Layer 6 of a small transformer language model trained on English Wikipedia (9 layers, counted from 0, width 128).
A neuron's activation on a vector x is GELU(gate . x) times (in . x), where the dot is the dot product.
The model reads these tokens: "arg" "et" " st" "ores" " across" " the" " United" " States" " start" "ing" " in" " October" " prior" " to" " the" " release"

The vector x that enters this layer's MLP at each token. A number n stands for (n - 500) times 0.0094.
0 "arg": 566 527 409 473 134 419 479 490 493 592 599 455 417 362 454 443 538 446 493 587 513 507 484 474 582 556 406 511 554 402 468 525 475 454 495 308 483 444 503 470 551 561 585 549 491 345 452 567 397 462 473 646 483 504 616 420 644 520 373 576 526 471 526 617 502 491 570 502 529 594 456 790 510 490 528 456 381 533 506 392 545 461 405 506 463 650 521 522 406 504 528 406 637 540 569 531 493 555 457 419 438 564 381 478 464 453 503 452 472 554 677 556 478 393 525 574 508 591 589 422 412 488 533 524 552 499 630 406
1 "et": 465 465 542 530 185 434 551 537 501 488 618 501 475 452 494 449 457 482 530 572 490 620 469 495 492 465 412 453 542 503 485 606 483 481 535 425 550 400 540 558 505 466 826 433 472 438 400 490 427 555 520 561 460 499 519 439 563 477 480 562 397 511 468 626 408 508 557 490 522 523 398 774 478 593 508 480 422 473 506 604 544 494 445 496 492 570 524 412 448 534 492 419 534 491 575 444 534 487 498 431 596 489 377 466 533 398 452 621 530 437 489 489 416 455 480 454 528 489 528 349 506 434 443 514 543 526 623 406
2 " st": 548 471 427 625 196 502 490 515 552 379 640 536 526 588 542 372 570 517 449 587 524 525 514 495 541 407 511 453 474 479 401 338 387 430 510 330 451 435 530 487 427 471 631 491 477 541 362 440 468 652 603 555 631 576 613 549 548 561 430 596 418 297 578 465 408 505 522 397 568 380 484 676 372 475 540 541 369 513 553 441 501 500 529 556 446 466 492 550 465 599 488 304 656 479 584 527 514 460 487 505 548 595 355 659 385 472 475 607 354 401 479 449 404 522 533 718 494 488 643 499 583 409 448 537 586 439 493 400
3 "ores": 606 516 572 621 282 497 537 682 542 403 412 610 534 554 492 396 454 602 454 531 582 536 569 530 589 554 468 507 552 431 407 464 483 529 439 454 529 507 445 500 552 450 824 556 468 370 509 509 412 492 503 536 504 594 575 648 501 430 510 588 357 337 499 515 397 581 490 499 449 479 402 596 433 543 512 465 442 589 568 673 528 363 555 551 560 623 506 501 428 485 290 590 579 418 559 641 450 561 550 498 559 414 395 527 559 488 534 419 405 484 431 442 452 532 486 490 498 491 515 411 325 363 459 445 574 330 454 592
4 " across": 456 426 544 509 330 446 550 433 560 459 477 603 516 386 532 489 470 592 539 549 490 595 487 443 538 510 465 548 523 434 542 450 402 487 498 438 566 599 528 448 484 559 973 581 566 485 494 554 538 463 488 562 464 503 632 482 624 544 481 543 442 438 467 490 386 521 530 555 402 483 498 520 504 498 502 538 609 386 403 449 472 517 438 574 485 465 458 438 507 539 587 603 528 410 537 555 656 475 494 506 540 453 515 573 471 423 534 502 523 509 437 452 396 525 459 564 522 529 536 468 489 489 426 540 490 402 463 493
5 " the": 421 435 543 540 330 462 564 366 480 449 513 489 522 481 501 441 592 569 459 429 498 572 455 382 529 486 444 683 506 479 452 528 456 481 508 517 446 475 514 456 447 500 970 509 596 539 360 507 463 513 514 580 437 532 456 504 534 404 475 510 450 522 518 446 517 524 504 415 407 514 589 504 411 440 393 452 526 485 580 466 479 479 531 499 513 468 503 466 568 541 442 540 546 499 497 535 539 476 411 518 463 593 509 539 417 430 604 636 489 530 488 646 495 519 588 514 504 635 469 441 573 514 509 514 563 473 449 476
6 " United": 382 449 341 476 388 554 417 537 552 369 346 526 446 381 652 507 510 432 549 461 454 592 569 431 656 431 510 576 433 374 489 715 430 514 491 663 452 555 673 531 498 453 727 546 583 589 396 619 417 426 581 538 498 613 341 411 629 498 342 586 473 628 587 507 618 401 569 526 392 516 397 424 516 441 413 534 549 498 534 439 591 452 486 360 431 347 524 444 560 427 423 659 663 533 503 446 593 468 526 599 599 593 373 418 411 456 607 550 724 325 476 468 515 549 445 490 421 370 513 616 518 539 383 585 533 319 443 601
7 " States": 431 457 393 436 379 534 629 667 515 466 435 472 431 438 441 378 575 441 488 462 454 354 492 282 508 456 505 457 507 457 515 537 520 535 452 532 589 392 509 398 544 436 911 543 550 545 414 537 497 399 527 592 454 567 276 519 563 478 547 564 432 587 475 472 492 505 489 532 548 461 294 451 441 533 561 453 562 393 558 551 537 464 543 503 455 507 523 455 556 423 439 600 560 438 499 532 461 476 531 571 694 531 471 445 391 470 544 478 467 356 435 565 546 471 490 522 516 398 507 550 466 561 513 471 429 331 406 558
8 " start": 538 473 460 495 334 585 605 401 554 446 474 447 466 433 361 500 394 550 444 565 471 400 599 508 552 513 600 520 591 536 491 480 377 469 549 421 420 608 584 542 469 340 847 495 508 605 310 529 432 602 536 527 507 499 471 483 658 666 482 556 573 486 485 463 492 552 489 544 485 408 488 392 516 436 369 494 586 561 411 350 470 614 327 548 437 638 388 547 413 589 508 463 567 542 647 479 486 455 562 460 650 474 398 560 422 486 612 547 330 453 566 569 479 466 421 608 565 477 532 626 465 500 496 511 541 611 438 498
9 "ing": 521 510 612 499 271 434 465 485 603 429 516 521 477 594 406 483 307 539 522 490 425 534 524 491 524 493 458 379 464 506 484 504 462 543 446 447 486 533 591 523 493 470 913 535 549 657 543 560 446 512 468 400 353 542 445 423 640 578 418 551 505 392 511 436 456 567 504 557 377 503 475 345 472 495 441 531 667 529 524 446 487 433 522 600 430 532 513 448 554 586 531 587 550 453 569 497 472 476 508 416 513 603 466 512 454 478 443 506 522 550 506 495 484 566 464 481 538 508 565 570 429 469 399 509 534 522 518 484
10 " in": 499 438 486 522 444 489 451 502 579 492 524 649 515 410 482 479 496 598 497 554 425 594 592 520 611 486 497 586 605 506 545 504 501 523 411 504 463 591 400 470 569 389 973 490 534 523 492 522 509 503 568 499 542 492 584 494 615 551 525 573 519 472 361 415 459 488 505 445 456 519 522 487 435 347 415 521 622 481 487 417 468 505 391 511 465 462 460 509 600 513 605 684 590 464 530 512 391 495 542 454 563 405 543 516 410 571 498 513 482 530 490 493 381 541 452 566 538 587 563 432 406 435 481 508 479 426 552 517
11 " October": 609 443 178 553 426 514 543 479 520 429 523 530 445 439 360 517 471 502 407 508 473 543 561 293 699 450 586 612 489 464 424 402 509 478 453 493 359 605 453 487 539 459 860 546 536 622 384 484 441 402 446 578 410 510 476 466 587 518 466 618 533 509 404 577 518 558 517 564 555 554 467 443 417 450 545 380 569 465 519 483 431 484 468 488 366 750 482 443 618 481 565 505 558 409 505 407 504 505 534 473 561 495 560 445 357 435 528 512 400 372 607 558 480 382 486 527 678 499 521 614 465 441 540 469 410 403 613 429
12 " prior": 529 491 484 554 395 468 551 529 583 639 497 445 393 518 423 639 518 519 481 526 506 456 333 406 607 392 477 481 566 496 492 501 498 361 436 368 358 693 490 546 442 406 832 418 542 550 528 516 592 504 436 527 535 505 508 287 564 635 451 572 478 527 440 574 562 525 581 548 564 447 551 364 556 449 501 409 518 458 507 297 558 509 465 454 464 637 555 500 466 546 507 531 663 398 666 386 373 418 598 502 521 640 452 580 459 464 602 556 548 433 628 444 491 516 571 691 585 371 610 519 454 443 463 542 548 504 523 418
13 " to": 432 466 549 479 446 440 334 533 587 439 515 565 482 460 456 460 619 518 415 593 425 549 493 450 573 487 519 480 541 530 462 501 544 532 379 549 468 534 435 541 521 472 964 377 480 529 648 527 503 521 450 651 446 543 581 453 664 552 466 616 571 412 412 478 570 506 503 471 447 532 560 485 523 406 448 469 513 521 516 468 449 418 458 471 446 615 497 544 546 448 586 608 583 444 533 545 529 516 588 604 518 421 537 450 414 578 467 543 496 525 540 495 549 461 496 565 643 460 553 497 444 356 461 495 549 509 590 409
14 " the": 362 446 500 593 444 484 513 342 491 456 519 457 511 480 486 439 580 572 471 475 492 645 425 395 567 460 445 688 503 442 506 488 510 442 453 498 374 513 466 466 495 455 963 452 534 569 432 521 396 540 491 597 377 550 461 499 606 417 416 540 506 503 460 462 536 523 517 397 400 543 525 420 383 439 375 469 519 523 519 518 507 466 477 461 447 499 495 440 543 461 433 512 535 477 488 479 478 488 434 585 536 570 536 500 411 499 467 696 482 509 536 696 525 544 592 470 547 573 491 513 497 458 516 520 612 493 502 474
15 " release": 579 592 483 558 449 444 578 591 566 507 578 412 433 467 397 545 417 554 471 415 477 514 487 488 599 569 501 586 469 467 581 446 505 516 382 436 382 571 501 607 491 380 904 426 560 550 528 545 463 618 458 464 407 582 555 517 704 540 366 528 495 370 375 499 511 629 514 528 447 483 396 434 532 514 477 372 537 561 608 532 577 447 331 505 445 615 462 295 484 440 545 403 458 506 649 421 427 438 613 452 575 545 545 537 443 522 656 541 416 466 485 495 547 492 485 602 462 495 485 552 489 457 523 533 551 490 598 648

Each question shows the input weights of one neuron of the MLP. A number n stands for (n - 500) times 0.00085.

n250 gate: 419 498 521 563 507 523 607 462 377 403 706 461 659 509 786 346 500 608 527 523 435 536 479 557 527 373 464 437 370 612 375 496 506 555 471 448 477 831 507 514 347 449 543 437 289 497 672 528 317 699 488 310 405 587 446 409 309 494 494 387 607 507 498 575 651 488 298 507 525 413 344 395 551 669 533 360 408 495 435 484 535 433 467 484 487 615 625 529 432 312 693 529 414 578 609 337 590 671 406 394 676 295 522 404 597 567 428 533 452 526 526 569 515 453 539 525 611 396 518 417 588 414 667 596 384 525 509 552
n250 in: 494 420 582 529 463 482 574 535 530 610 348 464 363 635 527 685 490 433 620 474 559 353 677 531 475 551 518 460 480 690 569 542 542 452 460 545 643 344 637 507 346 447 572 502 527 597 413 306 550 224 609 576 622 421 445 536 323 564 499 653 491 410 524 522 437 505 596 578 433 539 512 609 562 422 535 522 620 378 589 445 640 487 526 514 480 343 401 412 456 620 433 535 383 619 439 586 580 526 421 574 523 569 408 549 486 384 596 625 446 631 440 601 397 562 535 592 525 486 448 316 408 556 274 537 408 552 462 352
On which token does it fire most, and how strongly? 1 "et", at about 0.2

n174 gate: 331 406 568 448 482 537 374 374 421 656 447 451 409 340 676 369 637 545 494 654 533 575 183 503 379 470 563 647 400 492 585 611 467 347 539 333 567 526 386 423 550 410 619 476 566 538 691 424 469 603 460 506 539 564 606 653 691 588 447 426 575 447 378 411 557 684 370 652 560 301 471 363 338 434 597 506 600 570 538 401 354 640 454 495 178 586 431 472 398 614 463 500 541 665 517 633 622 517 563 516 412 582 567 432 534 430 606 508 463 512 561 563 516 298 484 595 548 640 351 398 526 603 519 527 581 417 430 501
n174 in: 482 444 654 582 515 451 565 347 569 594 570 470 405 638 497 550 501 511 538 508 437 458 453 387 446 368 538 670 622 404 461 402 552 474 460 747 470 469 435 692 441 582 533 422 570 343 622 407 702 385 490 520 463 472 778 267 441 329 478 390 555 398 555 324 589 408 645 354 373 511 511 517 657 477 318 499 494 625 677 629 542 568 448 536 325 566 588 489 498 521 486 533 382 459 416 305 510 435 357 464 349 371 439 603 440 331 412 649 483 561 494 694 554 443 500 358 480 547 604 505 479 595 597 582 546 531 544 472
Its three highest activations, in order, are on tokens 14 " the", 5 " the", 13 " to"

n99 gate: 408 458 574 503 508 602 501 464 576 455 589 551 237 531 606 647 508 424 461 488 526 512 383 562 490 479 504 595 390 614 684 498 426 615 607 489 274 460 489 508 507 526 344 522 705 607 490 540 548 484 403 421 553 315 597 524 463 475 425 320 353 583 541 469 530 489 561 403 609 430 564 330 592 365 596 597 464 450 364 372 419 538 549 606 276 432 339 399 501 333 518 490 462 610 611 341 609 499 446 519 575 468 476 631 615 432 562 571 500 481 537 363 335 541 554 584 550 438 631 480 482 673 534 603 525 421 489 549
n99 in: 379 677 540 407 363 491 387 600 461 389 408 534 510 471 611 528 506 468 617 488 497 471 602 240 451 757 557 282 465 570 431 510 464 412 561 507 402 597 454 583 501 629 470 462 372 460 160 397 536 436 739 453 401 611 421 508 657 356 459 486 412 592 521 515 656 613 550 539 431 535 460 584 451 478 613 448 431 301 575 493 696 520 881 293 586 810 714 400 476 661 431 462 588 458 543 519 547 340 430 359 437 515 248 356 232 419 690 555 415 333 533 418 522 562 337 547 534 770 383 453 300 358 415 614 525 611 759 387
Its three highest activations, in order, are on tokens 6 " United", 12 " prior", 10 " in"

n13 gate: 554 437 438 484 462 363 563 696 304 548 418 478 281 426 642 346 462 514 727 500 619 781 424 597 570 449 583 453 477 709 651 456 416 530 483 442 477 627 504 439 430 290 455 437 575 364 470 559 595 440 494 486 535 531 522 340 576 392 422 460 580 459 614 526 547 570 651 655 368 504 376 557 520 524 535 344 421 537 438 578 496 415 351 463 253 563 529 428 607 557 391 271 476 616 603 343 660 614 608 386 487 463 338 399 537 534 492 507 731 519 475 307 518 496 639 489 507 424 638 373 528 539 625 580 456 529 501 629
n13 in: 464 608 495 484 381 358 563 453 600 358 463 346 520 356 520 599 430 602 540 523 586 670 435 524 480 427 624 470 420 667 538 379 569 787 287 347 355 473 461 562 331 337 606 414 470 438 500 444 490 605 613 413 537 353 506 360 579 427 397 462 586 365 528 511 315 418 563 496 529 497 504 479 676 616 525 413 570 412 570 464 480 560 422 380 394 538 552 328 508 395 443 320 482 579 363 575 747 539 358 459 389 398 546 341 403 420 663 401 601 430 571 609 352 446 434 701 459 430 406 522 312 477 515 492 432 512 559 581
On which token does it fire most, and how strongly? 15 " release", at about 2.5

n46 gate: 479 466 420 555 397 590 656 510 504 519 672 664 440 443 567 646 555 495 489 563 570 511 574 344 553 472 446 634 530 436 456 388 519 363 346 538 361 677 418 420 520 419 456 548 497 525 488 667 381 431 445 344 480 440 531 393 561 402 492 558 506 508 448 550 328 622 649 642 425 419 415 517 499 523 587 402 420 452 399 394 376 599 573 488 559 486 467 482 381 490 404 460 437 594 483 465 472 448 540 321 491 693 409 567 555 574 668 403 700 404 479 530 588 448 636 432 609 516 525 418 409 278 424 653 517 464 435 401
n46 in: 437 392 460 488 518 587 533 495 478 535 504 563 525 445 486 363 525 546 460 463 661 551 497 434 533 659 523 393 358 595 614 501 536 626 458 541 468 535 611 584 663 458 381 649 502 403 566 533 487 362 344 450 462 634 436 462 594 440 485 675 598 540 566 411 522 612 617 731 614 262 561 486 582 448 535 360 633 586 480 427 563 487 475 549 562 567 594 503 527 410 409 690 588 750 414 357 615 448 506 486 398 433 428 587 518 460 537 431 503 389 450 679 602 481 511 511 588 638 538 261 535 518 738 514 461 440 605 505
Its three highest activations, in order, are on tokens 11 " October", 0 "arg", 6 " United"

n222 gate: 540 474 544 318 622 335 538 664 570 362 490 526 502 439 411 337 746 587 622 497 539 598 550 521 447 614 557 293 653 473 675 477 440 448 447 408 600 581 394 479 480 547 465 454 568 608 659 508 454 478 662 431 437 643 491 497 410 321 618 410 464 607 450 413 637 522 393 607 583 513 413 645 478 417 392 595 391 369 517 555 451 383 661 337 668 486 578 547 468 485 438 638 409 584 504 487 611 598 397 450 449 530 575 507 566 281 381 646 539 599 454 412 507 533 576 471 499 582 446 309 482 346 563 662 510 512 596 590
n222 in: 282 388 533 701 458 411 450 651 372 546 656 503 481 430 516 686 624 399 559 434 437 580 598 490 373 482 473 418 458 455 587 471 354 645 664 549 451 545 521 476 595 422 624 371 617 573 613 345 460 574 595 390 535 495 561 440 507 645 493 346 562 512 528 531 594 367 451 581 626 534 657 643 423 412 440 607 495 549 434 475 381 517 351 449 450 590 527 726 328 443 427 555 490 737 488 510 362 505 489 504 512 479 281 551 591 327 690 636 366 529 429 293 174 477 644 309 474 499 404 426 664 440 428 495 597 614 552 551
Which token does this neuron like most? 1 "et"

n82 gate: 347 473 609 497 501 473 748 609 381 402 403 443 507 442 634 300 634 505 519 561 375 479 562 389 330 399 474 489 529 599 511 554 345 687 642 455 561 268 547 435 428 398 486 611 486 628 475 524 572 549 627 691 434 570 366 623 536 533 464 514 516 383 482 476 500 637 657 629 572 596 513 497 487 373 472 544 524 624 513 352 314 565 409 574 447 495 402 566 436 374 425 344 628 611 526 555 489 343 494 488 440 579 637 451 512 354 688 355 396 647 324 616 430 497 630 512 449 484 547 357 620 430 441 530 443 520 467 594
n82 in: 329 591 631 520 554 525 475 572 510 583 284 376 367 523 734 561 539 692 384 432 436 446 492 517 366 409 527 701 354 444 601 621 449 209 520 480 601 345 549 527 489 673 527 537 819 594 526 489 538 709 479 526 628 490 538 526 528 618 526 665 480 403 683 560 470 568 557 472 578 462 547 515 286 398 553 476 395 524 362 667 391 531 534 521 201 487 506 435 478 375 549 607 479 545 398 457 359 520 622 463 528 534 562 478 458 361 686 443 540 579 393 573 382 275 411 511 365 393 494 557 328 505 282 614 555 371 627 581
Which token does this neuron like most? 7 " States"

n134 gate: 496 552 470 465 420 370 442 598 652 313 505 705 564 400 511 605 373 547 494 651 537 295 537 592 524 366 579 593 505 500 575 432 553 628 567 528 732 376 578 665 566 323 453 354 517 364 500 606 475 573 455 628 654 194 492 563 582 654 476 491 714 364 310 605 357 517 397 574 537 468 395 553 599 512 622 505 621 435 523 431 575 357 417 738 449 557 648 340 500 451 696 673 580 520 544 447 480 539 432 557 618 337 445 359 622 513 532 411 412 654 382 578 302 518 532 439 546 695 414 429 526 465 490 366 571 460 441 456
n134 in: 462 530 413 485 487 537 676 495 623 505 449 445 457 444 388 561 524 525 496 551 553 322 673 463 529 526 560 586 473 588 461 479 457 577 457 635 624 691 409 512 494 481 386 504 547 465 555 549 565 598 328 643 467 392 541 592 610 792 579 497 494 430 425 601 440 419 352 603 548 425 480 609 653 522 603 551 461 462 542 372 634 421 380 575 426 472 687 601 512 398 633 614 671 482 556 495 332 644 501 402 687 494 289 345 333 436 477 402 553 670 348 320 309 479 420 731 534 423 527 599 537 460 682 464 528 600 444 480
On which token does it fire most, and how strongly? 10 " in", at about 1

n220 gate: 397 441 329 447 476 363 514 562 661 529 462 611 511 655 619 669 663 451 644 421 433 582 644 493 561 412 611 551 593 614 606 719 615 576 659 384 449 340 318 316 493 362 465 637 713 494 317 499 654 366 723 494 504 494 510 640 600 495 475 632 444 638 639 550 388 649 604 633 495 472 634 479 409 345 445 418 665 394 749 358 506 515 419 583 436 339 493 556 519 505 377 490 513 590 574 435 576 530 482 486 592 564 586 460 429 443 564 595 386 683 610 603 567 559 455 344 525 612 625 444 433 493 317 603 396 563 664 399
n220 in: 547 406 413 445 507 504 382 467 531 792 491 633 642 623 507 518 507 364 493 455 575 529 521 386 628 618 511 525 734 504 348 646 636 431 433 610 445 477 373 665 536 500 602 486 647 291 617 398 476 414 586 711 378 562 721 646 491 547 472 460 449 443 402 630 557 421 510 338 479 366 497 444 537 433 357 416 521 545 578 405 453 555 380 531 538 494 495 447 663 446 382 599 464 446 480 624 588 532 725 652 496 332 576 506 339 551 433 633 504 498 427 599 472 379 552 460 642 550 696 502 582 707 455 483 613 422 361 506
On which token does it fire most, and how strongly? 10 " in", at about 2

n228 gate: 344 455 506 363 547 394 471 596 544 463 482 475 301 493 522 620 460 421 370 504 502 749 426 742 547 533 520 381 494 368 613 449 426 477 477 702 538 536 492 575 545 383 468 523 580 588 707 330 557 354 625 582 418 487 451 378 533 475 438 465 532 365 591 420 360 404 532 571 600 474 339 438 575 538 702 656 268 494 511 533 349 244 471 564 626 492 646 631 428 526 575 536 406 466 683 390 599 661 547 571 435 565 622 558 525 355 595 439 459 595 654 538 381 522 453 624 453 463 724 449 517 501 477 629 526 461 647 598
n228 in: 517 476 700 370 631 393 642 405 425 482 618 503 579 693 389 397 552 647 511 694 535 427 387 478 536 673 642 466 207 516 320 549 555 545 664 482 519 373 364 509 425 552 465 493 536 397 323 576 682 591 460 482 678 467 559 482 330 309 430 520 426 511 522 722 568 418 533 409 430 564 706 581 617 554 416 531 714 266 510 636 508 572 648 362 561 381 564 519 549 531 204 570 455 519 497 742 405 471 667 365 538 598 537 688 570 530 465 457 644 445 410 572 499 437 417 338 220 484 344 498 548 678 473 446 418 469 318 441
On which two tokens does it fire most, strongest first? 11 " October", 8 " start"